Layer 6 of a small transformer language model trained on English Wikipedia (23 layers, counted from 0, width 96).
A neuron's activation on a vector x is SiLU(gate . x) times (in . x), where the dot is the dot product.

Input weights of the MLP neurons that the questions are about. A number n stands for (n - 500) times 0.0017.
n78 gate: 511,550,519,556,590,574,500,446,401,442,678,577,496,526,343,447,500,567,661,592,505,394,508,494,558,240,397,398,547,492,449,425,402,641,733,685,357,529,269,442,439,584,668,566,582,411,579,481,682,725,638,537,341,260,323,463,317,92,327,421,603,505,406,365,392,468,395,558,777,429,638,788,708,292,348,539,666,449,255,767,330,351,517,611,356,559,699,628,365,410,385,515,515,596,446,637
n119 gate: 443,605,310,337,798,701,288,457,432,514,623,493,575,601,389,349,677,571,476,309,495,286,297,511,563,422,315,674,457,455,468,406,515,379,463,727,317,354,672,446,629,650,921,581,839,850,687,516,696,496,437,589,323,327,408,705,354,441,396,565,491,770,506,500,441,554,220,752,485,184,336,343,645,272,452,627,496,610,467,490,447,490,563,450,563,450,596,278,759,432,419,500,496,332,500,326
n224 gate: 291,581,504,374,263,788,303,460,465,601,592,681,549,534,341,448,612,328,510,416,553,431,448,570,565,603,347,803,538,484,586,395,328,855,196,710,170,436,578,415,587,602,378,327,592,504,325,105,585,558,500,457,470,629,418,543,537,809,393,418,565,627,807,464,454,432,467,483,715,239,430,579,624,308,520,533,748,866,354,536,466,580,231,761,448,529,599,474,549,319,763,506,344,364,278,736
n253 gate: 351,756,458,363,466,632,423,492,625,573,720,628,557,446,455,478,406,346,538,552,303,258,528,597,590,428,662,706,528,510,506,297,341,559,448,714,441,328,460,327,539,625,591,470,615,456,484,251,662,689,386,385,625,674,489,744,314,322,443,469,610,541,812,415,483,505,460,370,567,515,494,322,618,487,450,639,440,497,324,748,221,458,635,811,494,456,475,351,482,687,421,254,209,631,527,411
n295 gate: 427,558,718,536,504,619,512,619,536,339,469,571,475,474,465,393,500,540,747,741,613,512,696,494,471,435,615,588,444,482,489,399,531,479,635,376,579,671,464,529,399,687,764,500,650,448,710,328,514,74,458,519,584,226,284,331,261,275,554,460,396,391,584,661,461,665,520,474,599,295,603,459,427,295,619,753,451,490,582,764,341,556,355,460,645,667,355,523,229,366,440,480,523,532,251,368
n381 gate: 123,525,420,668,445,504,404,664,398,756,885,476,644,453,408,480,363,675,523,635,500,392,496,344,393,779,336,623,470,532,661,457,557,383,428,589,504,415,667,390,492,426,547,876,401,494,526,504,533,486,260,492,394,438,196,369,578,478,429,456,431,656,308,534,528,238,710,414,606,581,451,579,721,451,546,260,586,465,430,536,431,516,609,769,444,397,500,510,500,527,570,370,500,624,694,620
n484 gate: 731,314,722,293,428,511,371,453,567,597,690,674,444,497,223,609,376,440,62,316,556,249,427,553,387,530,549,402,369,482,621,597,540,309,460,402,531,579,495,386,524,557,616,574,705,439,479,21,480,547,371,147,484,434,428,436,124,522,178,559,558,662,606,341,665,667,536,496,751,359,682,734,481,421,382,531,411,284,290,539,286,400,357,705,587,697,576,365,854,640,635,409,449,500,520,486
n499 gate: 455,572,518,608,483,556,460,719,403,593,588,510,533,405,362,618,411,457,565,555,405,449,415,480,353,599,561,553,621,547,615,465,823,603,431,301,478,339,529,741,493,553,513,742,355,550,405,469,441,494,511,567,518,382,270,553,409,358,363,472,673,721,411,391,497,410,366,515,590,617,476,437,449,532,596,468,491,549,733,426,564,507,459,461,392,800,206,473,470,538,575,570,546,519,693,644
n513 gate: 374,558,580,373,523,463,416,411,527,314,791,456,347,415,471,550,496,430,628,548,293,367,372,512,476,454,578,547,595,468,419,476,520,474,485,411,653,391,379,571,546,426,527,691,525,412,517,221,623,451,483,563,489,673,516,491,348,620,393,401,539,620,488,472,575,356,448,445,487,550,374,511,682,394,376,391,594,563,543,672,492,471,526,554,487,441,659,232,573,523,447,450,270,398,537,375
n529 gate: 551,601,694,326,276,628,285,409,357,425,795,697,697,487,646,520,591,440,678,437,490,447,390,726,467,232,648,661,171,320,230,394,253,476,500,535,463,420,429,219,638,605,581,644,623,628,453,129,510,245,500,259,328,747,384,621,527,369,366,385,694,582,738,695,803,669,276,459,470,614,480,530,673,538,519,614,611,536,484,659,516,712,553,514,368,34,510,347,526,485,379,460,504,541,444,504
n570 gate: 580,666,660,231,660,364,574,310,511,626,471,525,326,365,647,555,500,750,500,328,547,447,523,367,522,533,360,761,290,573,250,517,194,467,497,328,540,509,368,510,691,323,454,354,472,670,624,491,461,420,615,540,521,596,361,527,511,531,542,513,314,515,275,453,496,865,616,660,449,461,506,607,488,369,492,762,395,371,491,563,521,646,516,732,484,921,488,661,429,664,591,621,376,550,474,341
n78 in: 382,461,642,371,751,510,400,519,446,529,718,565,454,459,353,682,389,482,637,403,477,314,496,653,725,346,495,489,514,522,500,655,598,801,500,505,662,565,581,394,649,497,572,618,586,290,388,290,637,661,398,402,624,258,376,318,500,195,316,575,464,339,600,413,374,612,512,346,527,373,633,613,803,194,525,697,618,341,447,637,359,620,406,680,383,525,577,542,556,621,596,515,481,657,237,478
n119 in: 581,428,264,542,665,638,500,472,407,645,644,587,680,610,377,258,635,803,377,351,336,118,437,467,621,559,421,549,297,386,459,504,551,562,452,463,386,403,325,353,568,723,776,663,608,649,520,461,655,496,677,649,466,339,350,615,488,446,350,495,619,623,581,506,460,379,341,459,213,289,326,415,724,330,732,512,582,503,515,446,448,491,571,340,506,480,785,298,659,709,415,411,263,479,523,417
n224 in: 200,449,387,652,325,802,575,412,530,721,591,599,550,570,554,384,406,510,416,241,480,414,349,542,592,613,405,560,515,468,519,492,407,692,334,590,60,380,495,468,452,530,434,383,492,368,333,469,590,496,490,480,409,457,406,653,620,763,485,404,570,472,897,716,476,319,491,488,745,333,487,570,663,144,458,482,989,581,215,413,437,691,332,762,330,452,737,578,551,420,554,544,446,276,441,759
n253 in: 619,308,500,479,552,520,648,830,625,550,566,598,748,348,673,307,317,419,612,796,500,500,677,545,530,453,621,530,225,486,465,394,694,552,700,448,617,438,527,526,460,606,480,397,644,497,706,461,491,500,725,608,577,391,445,646,433,516,603,536,435,495,559,375,561,284,508,382,536,297,658,178,556,534,864,818,381,480,837,794,434,651,465,476,421,426,766,447,585,426,503,372,438,695,587,455
n295 in: 520,440,703,415,460,373,548,549,453,341,568,648,626,606,446,415,546,541,613,493,587,370,511,578,521,732,730,477,586,473,495,427,439,433,458,288,661,624,263,333,428,720,537,575,668,516,666,260,500,314,606,487,666,387,421,285,368,166,413,464,456,239,495,574,524,637,544,493,479,411,699,490,605,355,578,742,517,512,765,786,526,500,324,511,627,756,372,500,256,500,462,449,493,500,284,424
n381 in: 664,593,422,400,546,391,337,422,449,430,654,678,688,439,593,351,326,472,511,504,307,406,493,618,601,391,287,584,458,481,414,283,235,576,652,723,467,577,445,565,403,516,642,491,619,427,472,335,504,524,504,549,535,647,615,551,386,379,380,418,500,748,691,555,776,519,435,313,460,437,601,630,557,372,564,381,409,340,303,570,426,349,436,684,342,613,707,403,777,740,437,387,439,507,656,389
n484 in: 667,740,432,477,304,511,424,432,376,491,408,457,569,327,519,451,517,386,500,393,485,618,455,518,792,759,464,439,557,744,753,396,401,714,595,426,515,457,406,492,515,557,562,308,662,420,511,590,758,861,515,505,785,742,631,705,275,473,703,612,522,408,757,507,255,447,554,512,386,471,580,533,552,470,453,612,307,518,404,363,664,481,476,801,654,261,284,613,479,653,296,286,360,496,415,337
n499 in: 627,306,497,742,575,500,654,570,518,522,361,480,377,548,447,473,489,551,364,500,579,659,577,377,488,526,637,276,475,513,656,593,486,399,492,531,331,559,493,619,450,587,421,554,506,518,536,811,247,433,430,482,574,413,414,478,640,333,619,359,412,476,440,477,470,516,555,661,568,497,660,514,419,474,503,649,431,623,526,306,533,610,468,449,551,526,397,689,404,330,592,635,654,616,404,583
n513 in: 784,503,469,534,709,253,355,437,591,382,421,383,657,524,560,413,508,321,413,480,392,513,423,414,439,547,576,219,385,482,617,530,734,504,473,673,379,561,588,401,868,392,661,204,506,599,625,566,478,566,576,393,491,447,478,436,651,625,481,431,611,521,698,525,578,408,540,365,632,503,465,340,430,472,559,624,596,474,460,677,521,556,398,644,532,504,441,642,454,482,565,579,265,470,489,534
n529 in: 582,644,517,436,587,611,539,466,456,635,358,151,112,659,398,366,296,415,677,464,637,841,482,553,646,819,862,545,542,615,641,464,485,370,626,384,261,511,395,599,431,355,522,340,529,481,554,511,182,831,318,422,728,350,421,444,605,329,363,386,590,535,600,535,495,416,732,365,465,525,189,289,663,579,405,664,564,373,430,436,345,443,414,303,400,594,490,610,406,573,697,654,336,112,541,723
n570 in: 505,538,355,154,638,636,392,483,380,537,627,632,526,462,568,614,500,310,349,237,532,332,374,489,661,660,341,700,450,416,298,296,607,496,547,505,607,537,409,529,612,505,699,473,527,503,644,386,468,744,398,467,612,514,347,555,413,298,455,480,617,367,775,407,431,670,346,367,580,480,527,517,613,515,339,629,450,520,568,590,423,462,413,715,539,413,643,320,545,687,561,477,283,361,588,406

Each question shows a token from some text and the vector x that enters the MLP there. A number n stands for (n - 500) times 0.0016.

"L": 514,445,345,499,516,477,583,504,598,495,470,484,507,458,510,409,561,512,573,459,490,435,484,545,465,562,536,453,544,302,485,470,431,495,624,468,496,480,474,455,629,315,593,484,445,354,520,297,521,448,454,511,455,610,434,432,562,386,475,485,448,506,559,518,534,489,563,539,460,440,519,433,569,377,486,511,480,495,534,570,604,499,467,490,517,519,481,418,565,587,402,571,433,491,455,558
The most active neuron and its activation: n513, at about 0.062

"m": 442,583,443,484,421,577,481,419,474,455,526,509,509,476,546,465,524,554,470,469,510,418,544,526,563,586,470,510,532,545,503,377,489,519,445,370,459,485,459,657,458,410,586,512,549,499,439,329,477,459,501,500,584,500,455,469,682,552,321,498,464,450,532,472,492,453,483,482,458,538,560,484,492,527,530,490,516,458,542,524,501,509,551,510,529,492,527,470,575,564,362,510,401,474,422,458
The neuron with the highest activation: n224

"\n": 500,563,404,494,521,536,654,571,693,600,509,462,558,489,566,540,475,528,414,497,418,572,517,466,527,546,477,536,520,325,492,485,515,487,538,460,477,687,461,393,508,441,575,496,439,341,446,651,484,487,538,553,560,431,463,529,389,493,504,481,440,490,505,495,508,482,500,474,565,528,516,509,503,559,461,494,559,519,539,497,369,497,357,411,464,462,525,445,454,581,509,482,687,508,487,333
The neuron with the highest activation: n513

" play": 506,428,676,532,558,562,499,438,440,496,445,558,515,411,480,471,482,505,534,569,497,356,500,528,535,482,496,522,510,391,434,540,497,532,454,464,536,463,506,503,510,549,511,522,595,360,507,478,490,600,559,537,554,393,475,486,406,479,394,513,380,513,506,585,580,491,455,410,426,410,533,497,533,488,610,490,467,564,607,501,482,484,426,513,521,573,434,412,523,545,460,447,235,533,423,416
The neuron with the highest activation: n295

" 202": 495,587,612,566,548,442,308,493,542,444,428,538,498,373,549,505,513,448,571,541,404,402,542,596,572,528,505,563,528,614,534,587,472,478,499,466,606,535,513,302,498,478,538,539,661,375,673,394,498,602,557,534,504,448,581,564,410,472,493,478,482,489,502,590,612,438,531,495,545,586,534,535,612,527,512,442,520,453,491,522,490,526,545,590,496,485,433,429,478,496,510,505,94,414,544,597
Which three neurons fire most, strongest first? n513, n484, n253

"gan": 489,575,496,436,458,508,675,447,399,459,465,509,568,341,424,496,511,517,545,344,452,388,367,519,582,550,461,550,459,621,449,605,538,502,521,428,496,463,501,531,455,577,524,510,480,492,417,372,488,563,498,516,426,603,491,477,504,450,423,513,551,503,504,558,563,491,468,385,479,432,520,438,564,511,476,535,574,441,584,562,528,594,500,482,503,556,550,472,522,598,531,470,278,457,479,346
Which three neurons fire most, strongest first? n570, n119, n484

" Ju": 531,511,591,407,580,530,442,434,563,498,549,569,458,320,442,558,502,496,592,432,426,381,436,537,502,533,494,574,492,600,496,712,480,538,570,511,515,578,504,387,474,746,614,513,595,242,474,331,455,643,576,523,444,521,504,511,350,455,440,465,570,520,550,567,448,415,553,442,450,509,567,531,598,336,530,490,592,455,444,505,438,430,546,565,495,468,496,649,529,479,413,514,448,500,508,476
Which three neurons fire most, strongest first? n78, n484, n224

"ad": 514,593,537,511,576,425,493,562,409,446,510,479,510,555,559,506,461,507,529,466,446,391,503,512,573,512,472,550,415,511,502,531,503,480,474,442,502,450,461,550,592,658,428,481,358,370,411,458,538,433,510,590,537,336,546,435,433,499,508,527,596,539,548,449,485,452,528,307,480,489,513,412,610,628,532,470,519,446,587,477,466,485,516,543,488,459,486,458,557,513,364,439,292,439,444,531
The two highest activations, in order: n253, n513

"ed": 516,541,506,442,603,518,425,530,328,482,510,568,576,500,423,518,511,513,500,465,443,463,520,540,594,576,448,489,463,406,463,355,440,443,511,479,438,409,496,492,563,481,534,527,456,450,445,495,447,405,526,468,507,450,462,498,459,581,568,473,503,514,475,499,550,449,561,587,455,556,513,429,724,507,612,524,596,287,531,456,564,451,556,535,477,457,536,366,540,515,455,571,394,513,500,412
The most active neuron and its activation: n119, at about 0.23

" f": 460,534,573,491,441,538,327,453,579,501,474,490,506,376,428,451,540,460,442,564,530,425,418,460,555,517,493,575,485,155,521,611,463,568,488,550,482,576,459,526,595,511,590,483,566,264,528,468,528,613,512,492,545,547,470,396,449,493,411,464,432,470,474,533,503,533,536,480,476,589,456,534,532,431,601,488,455,561,518,517,434,494,595,555,517,479,438,353,482,463,371,533,493,489,443,549
The neuron with the highest activation: n78

" Un": 453,449,540,440,507,551,575,462,504,520,551,484,610,446,383,486,518,473,499,547,430,485,542,413,624,462,510,541,486,285,493,588,529,557,378,525,457,526,474,384,493,486,466,514,529,466,507,450,477,617,480,468,554,482,459,554,533,426,545,515,611,505,540,488,473,587,483,259,472,487,517,542,467,340,474,468,506,414,447,564,515,517,560,502,489,484,584,476,445,701,372,527,405,484,432,534
The neuron with the highest activation: n78

" m": 453,503,420,386,538,515,472,397,660,452,468,480,457,386,423,429,488,537,493,557,582,515,532,643,590,597,471,578,458,379,448,542,529,561,389,478,514,513,481,585,540,453,638,462,548,465,450,354,475,543,544,424,613,503,507,432,559,535,427,467,378,432,484,495,461,473,472,391,441,481,542,544,491,452,534,536,469,547,514,501,517,506,567,501,570,488,463,462,486,569,495,498,485,536,488,487
The most active neuron and its activation: n570, at about 0.05

"7": 528,406,519,369,495,483,675,585,446,494,648,521,698,480,561,477,442,486,407,522,474,408,517,577,494,521,505,426,557,621,530,509,518,509,496,464,514,433,490,482,475,447,632,476,519,429,494,381,539,554,483,493,536,450,528,438,566,532,488,488,456,475,460,456,529,520,479,375,391,525,524,483,527,420,525,481,486,390,550,402,468,536,493,571,458,525,519,537,552,507,479,518,720,524,588,388
The most active neuron and its activation: n381, at about 0.066

"-": 549,397,463,572,562,471,470,508,380,435,514,447,553,597,403,547,487,428,443,506,536,501,466,548,543,501,543,478,507,289,516,511,520,382,369,477,547,502,488,536,516,416,572,506,575,462,563,560,479,402,511,503,711,608,485,464,512,539,458,482,566,505,474,489,445,486,479,427,445,499,474,452,420,415,414,460,620,501,554,536,564,535,497,417,523,479,490,532,455,513,539,483,432,532,567,509
The neuron with the highest activation: n513

"ment": 540,478,490,519,466,542,577,493,476,485,591,506,569,541,518,463,481,455,428,507,438,522,612,444,594,473,498,556,465,415,493,474,584,584,406,459,478,410,528,562,528,403,549,480,586,454,497,441,511,517,478,404,389,471,489,449,508,553,648,455,493,553,539,475,558,452,528,411,382,483,493,463,534,475,537,521,483,453,546,643,543,579,476,571,461,470,499,489,587,616,524,539,237,553,455,438
The neuron with the highest activation: n253

"ct": 510,546,406,504,477,527,435,463,539,467,638,455,462,565,539,441,461,474,403,489,412,414,479,403,660,402,541,548,548,286,517,548,421,507,572,499,504,511,462,521,479,446,583,524,450,262,502,411,544,498,572,503,459,241,553,557,454,440,587,538,497,516,450,568,447,452,573,567,394,588,548,488,610,606,558,526,517,511,462,560,642,522,439,598,533,493,550,519,610,473,440,465,437,477,510,421
The neuron with the highest activation: n78

"orld": 490,513,429,505,410,478,581,509,506,499,521,493,445,476,649,467,442,499,537,461,523,607,435,568,489,588,496,489,424,476,484,632,606,513,462,479,550,528,590,634,522,433,571,520,496,348,571,206,505,594,541,422,508,399,572,436,530,427,605,518,433,428,614,561,424,548,484,445,412,504,454,545,544,411,447,538,606,437,540,645,466,561,541,507,504,508,463,509,538,551,446,516,262,507,469,299
The neuron with the highest activation: n295

"==": 505,521,431,525,493,496,817,524,522,578,486,559,582,512,374,442,564,487,356,432,435,525,531,620,462,565,519,464,489,392,484,535,473,555,513,491,470,553,444,522,606,539,442,510,544,504,567,534,501,483,619,580,589,498,520,578,477,523,572,487,427,426,515,450,510,433,397,428,538,619,484,458,599,526,456,510,524,415,529,450,405,491,449,505,491,518,450,358,494,650,708,428,846,567,549,576
The neuron with the highest activation: n513

".": 512,460,474,464,545,533,609,552,573,494,486,541,542,574,556,537,477,489,437,500,525,425,445,494,508,568,507,496,434,653,439,728,520,481,539,463,503,491,432,518,588,538,506,503,506,472,536,387,592,434,505,477,565,618,500,499,351,575,479,444,509,470,470,423,507,514,521,314,506,586,525,480,466,471,459,492,593,573,482,531,552,467,477,558,472,533,511,363,518,544,450,531,582,550,589,504
The most active neuron and its activation: n253, at about 0.016

"r": 498,533,535,529,517,490,538,406,476,473,528,474,556,497,604,460,549,541,517,419,580,474,536,606,543,534,473,604,537,533,523,358,478,482,675,493,535,516,448,507,517,406,455,468,466,361,645,330,483,449,583,503,476,639,478,448,512,579,397,532,479,429,601,485,497,526,534,478,540,436,484,538,518,548,542,446,515,577,421,492,597,545,533,481,486,420,630,384,578,538,415,526,266,474,436,530
The neuron with the highest activation: n499

" un": 460,487,543,445,524,567,551,361,412,544,499,462,636,455,431,384,541,465,535,554,463,384,452,478,643,505,504,492,511,227,525,671,524,581,378,516,487,580,491,523,547,548,515,491,591,414,592,561,529,615,601,487,616,501,486,501,348,466,502,537,635,500,473,496,482,562,445,315,517,501,528,562,419,468,512,495,497,488,500,586,578,510,548,594,487,521,468,437,459,660,459,527,617,496,473,542
The neuron with the highest activation: n78

" New": 465,432,571,481,592,552,540,438,524,464,512,528,530,473,458,465,491,447,543,375,357,422,407,529,453,502,506,523,485,422,467,550,374,409,371,507,487,406,463,547,494,451,473,588,523,219,388,461,573,542,507,512,448,463,477,654,532,453,480,529,600,463,459,554,510,548,515,274,487,345,521,518,547,484,499,503,443,473,517,499,370,514,471,396,494,501,512,654,545,603,385,498,209,501,477,523
The neuron with the highest activation: n78

" and": 502,494,436,514,500,518,440,505,408,545,529,490,563,549,465,476,558,573,496,493,477,423,492,565,571,584,577,569,432,420,479,503,500,549,436,473,467,370,532,473,495,632,534,509,519,403,543,415,491,438,525,473,520,498,496,491,386,533,330,531,458,474,569,530,590,499,468,346,619,429,466,461,444,385,511,491,500,568,525,516,496,524,562,621,452,487,532,429,487,549,531,486,543,585,578,515
Which three neurons fire most, strongest first? n224, n119, n253

"00": 531,566,478,548,591,495,494,443,446,460,658,441,544,407,562,500,429,492,512,563,444,498,517,455,616,490,542,465,505,485,509,356,590,612,478,450,600,477,458,440,557,514,601,497,577,266,456,472,529,593,463,525,406,588,556,560,684,526,392,451,408,446,596,551,509,462,491,555,497,549,509,555,522,512,539,524,471,488,549,518,440,543,520,569,453,539,496,323,530,571,463,531,454,430,566,459
The neuron with the highest activation: n253

" n": 463,450,508,407,489,495,455,429,620,487,482,481,613,348,534,487,516,532,512,562,448,459,507,590,620,594,488,587,516,411,503,560,458,549,495,480,557,614,519,480,537,555,493,495,679,379,537,417,496,504,527,454,561,527,541,465,475,489,489,415,575,520,499,592,509,562,427,462,413,521,513,424,522,463,520,450,447,555,474,563,594,571,466,475,568,493,545,412,484,559,627,490,549,428,510,628
The most active neuron and its activation: n295, at about 0.041

"ip": 538,730,574,505,383,440,547,407,442,566,553,532,429,505,457,591,552,495,513,458,423,404,472,545,654,512,530,531,511,572,496,470,420,462,309,519,568,450,472,557,510,419,632,512,402,404,504,372,409,600,575,469,445,452,449,557,634,489,411,492,456,523,478,521,492,505,445,456,469,507,488,502,487,587,471,476,512,495,538,493,523,412,477,430,522,478,496,456,561,546,394,550,416,526,456,475
The neuron with the highest activation: n529

" 197": 474,578,529,552,561,460,382,534,503,433,529,529,482,388,555,464,390,545,581,574,487,367,553,517,622,526,490,396,529,614,533,461,500,474,480,475,501,432,453,353,488,484,546,523,550,455,694,556,516,631,489,542,524,479,564,521,515,540,635,530,332,488,584,510,556,395,559,348,517,523,573,535,501,553,554,455,468,417,444,516,408,430,543,724,483,507,518,365,508,508,466,417,145,514,538,515
The neuron with the highest activation: n253

" \"": 473,586,445,501,415,454,586,501,554,536,365,454,577,563,522,532,466,561,521,520,548,398,463,631,422,604,474,553,516,406,396,726,473,637,479,509,496,521,470,615,535,475,562,551,619,367,644,467,466,568,490,505,652,564,495,486,345,588,714,512,571,514,481,539,463,473,451,510,499,522,436,453,492,497,489,519,502,473,583,539,505,465,509,697,506,470,506,438,455,600,657,508,489,431,534,405
The two highest activations, in order: n570, n253

" the": 483,416,538,553,460,477,467,544,418,534,624,497,528,324,550,514,481,471,429,426,467,439,484,541,531,583,491,466,415,584,482,352,506,631,476,488,484,487,577,565,577,570,501,501,610,234,547,479,471,470,520,505,499,491,540,526,421,505,484,487,527,497,475,533,483,524,529,357,389,477,488,553,502,491,461,451,562,447,536,526,445,494,525,579,528,495,487,549,488,601,727,486,525,468,590,539
Which three neurons fire most, strongest first? n381, n484, n224

"ant": 525,464,524,486,473,502,513,547,421,461,559,510,484,341,394,503,498,592,449,538,473,476,516,632,575,513,514,445,456,544,518,503,597,366,478,504,417,417,549,505,473,447,466,546,334,493,519,590,496,523,534,472,489,628,506,459,502,498,517,472,563,472,594,544,550,445,522,449,464,581,576,427,533,611,556,535,607,391,543,558,572,487,447,621,504,517,465,530,543,535,358,477,435,544,423,385
The most active neuron and its activation: n253, at about 0.026

"ent": 522,514,522,468,537,531,494,494,430,543,589,537,473,623,483,497,464,457,401,457,463,621,489,604,676,477,555,540,434,428,486,480,533,480,461,484,476,465,476,494,518,519,478,581,446,409,587,461,463,556,547,444,480,549,523,506,499,458,367,473,628,527,550,531,598,507,525,404,518,602,511,389,619,643,607,556,541,426,508,525,540,496,544,520,485,453,545,539,515,560,425,517,415,380,454,435
The neuron with the highest activation: n529

" as": 530,459,514,475,604,457,449,420,393,500,530,529,517,440,347,421,595,512,517,499,460,459,587,447,545,563,590,589,484,439,492,756,441,615,519,475,528,531,500,426,484,530,504,482,435,486,481,470,437,511,586,504,601,535,611,559,488,547,422,517,566,564,527,536,428,510,447,255,543,600,527,426,513,618,547,513,553,614,561,588,533,433,505,511,454,487,580,611,548,657,448,538,494,565,517,540
The neuron with the highest activation: n253

"M": 491,472,306,483,505,507,510,406,593,460,476,482,500,380,557,466,438,575,494,409,506,447,515,558,516,683,554,564,487,359,493,458,501,515,511,440,486,507,477,544,530,402,637,501,461,508,447,254,543,467,488,423,472,591,459,471,586,464,480,434,430,431,511,431,478,394,482,507,454,476,536,476,515,421,588,525,455,520,642,533,497,478,532,521,528,526,493,540,569,624,439,508,478,521,458,524
The neuron with the highest activation: n570

"3": 562,501,502,420,477,475,643,538,454,527,614,522,624,422,528,474,485,525,355,543,510,467,498,534,495,551,532,594,551,559,550,485,579,542,552,466,512,482,500,529,516,436,572,468,582,419,485,343,518,500,467,512,480,532,543,426,549,551,481,468,477,512,523,473,537,448,437,361,414,480,499,520,513,432,527,493,482,406,487,426,491,533,465,556,460,492,454,509,536,502,520,530,589,492,595,461
Which three neurons fire most, strongest first? n381, n484, n253

" sh": 520,533,615,435,470,467,500,335,536,575,449,531,558,386,407,504,500,587,440,603,495,324,390,531,561,483,500,540,539,295,506,596,435,546,514,447,443,460,570,534,564,444,537,476,609,394,619,508,494,561,428,545,607,525,544,499,420,490,545,494,448,518,480,515,597,576,512,392,391,423,603,430,458,489,496,495,449,501,535,478,488,500,443,481,538,481,438,348,564,515,461,466,388,506,455,516
The most active neuron and its activation: n484, at about 0.11

"===": 476,448,390,512,460,456,732,457,485,542,463,519,576,500,477,484,509,467,356,437,487,545,550,630,428,532,489,490,502,495,486,634,485,563,486,552,527,585,439,494,558,526,483,500,638,468,589,489,515,555,561,558,562,500,523,523,374,515,504,546,350,430,430,499,462,449,411,386,509,608,486,476,646,587,518,513,551,316,509,505,450,505,478,527,482,491,407,403,456,615,709,546,839,522,566,578
The neuron with the highest activation: n513

"ound": 498,555,553,566,523,560,503,488,398,480,466,495,593,501,625,582,457,494,434,543,522,382,535,433,619,448,497,583,419,637,439,480,390,527,424,471,481,461,468,605,500,504,542,507,385,450,401,381,459,483,567,402,485,536,513,493,490,468,554,562,516,501,586,523,519,582,488,614,400,425,560,492,584,567,593,456,505,423,642,510,550,428,474,466,465,502,431,375,559,599,438,543,408,533,493,429
The most active neuron and its activation: n570, at about 0.057

"0": 526,558,499,485,524,518,566,494,465,474,607,477,542,515,604,427,502,484,471,505,537,447,479,428,616,571,540,487,509,547,509,428,525,563,559,503,556,529,438,455,544,314,555,525,519,334,559,294,544,480,466,495,405,510,550,519,579,539,373,483,408,493,523,517,479,545,439,431,503,498,530,530,579,553,564,475,463,472,514,482,548,571,516,573,428,495,505,459,523,534,397,524,471,494,580,448
The most active neuron and its activation: n381, at about 0.066

"6": 508,473,499,361,516,491,724,566,460,506,595,506,685,503,501,522,467,496,403,549,519,442,490,581,517,531,506,458,553,579,520,516,564,535,503,446,550,441,493,539,473,438,638,495,504,394,455,359,491,491,494,533,536,458,543,495,587,545,428,479,460,520,492,500,528,555,495,393,389,527,521,459,527,405,530,509,464,420,561,376,494,525,468,565,474,504,458,466,594,491,542,543,679,525,594,447
The most active neuron and its activation: n381, at about 0.026

"al": 483,529,429,459,549,492,503,565,566,475,474,491,469,543,517,509,530,526,522,568,531,492,475,496,580,529,488,455,423,608,485,442,518,503,595,533,395,446,456,554,588,494,600,484,422,273,526,519,521,419,578,501,442,618,555,476,463,427,473,463,577,510,533,562,464,387,470,405,482,461,473,510,618,451,511,525,633,299,480,575,548,548,488,538,468,434,494,466,544,496,323,484,421,467,432,499
The most active neuron and its activation: n78, at about 0.09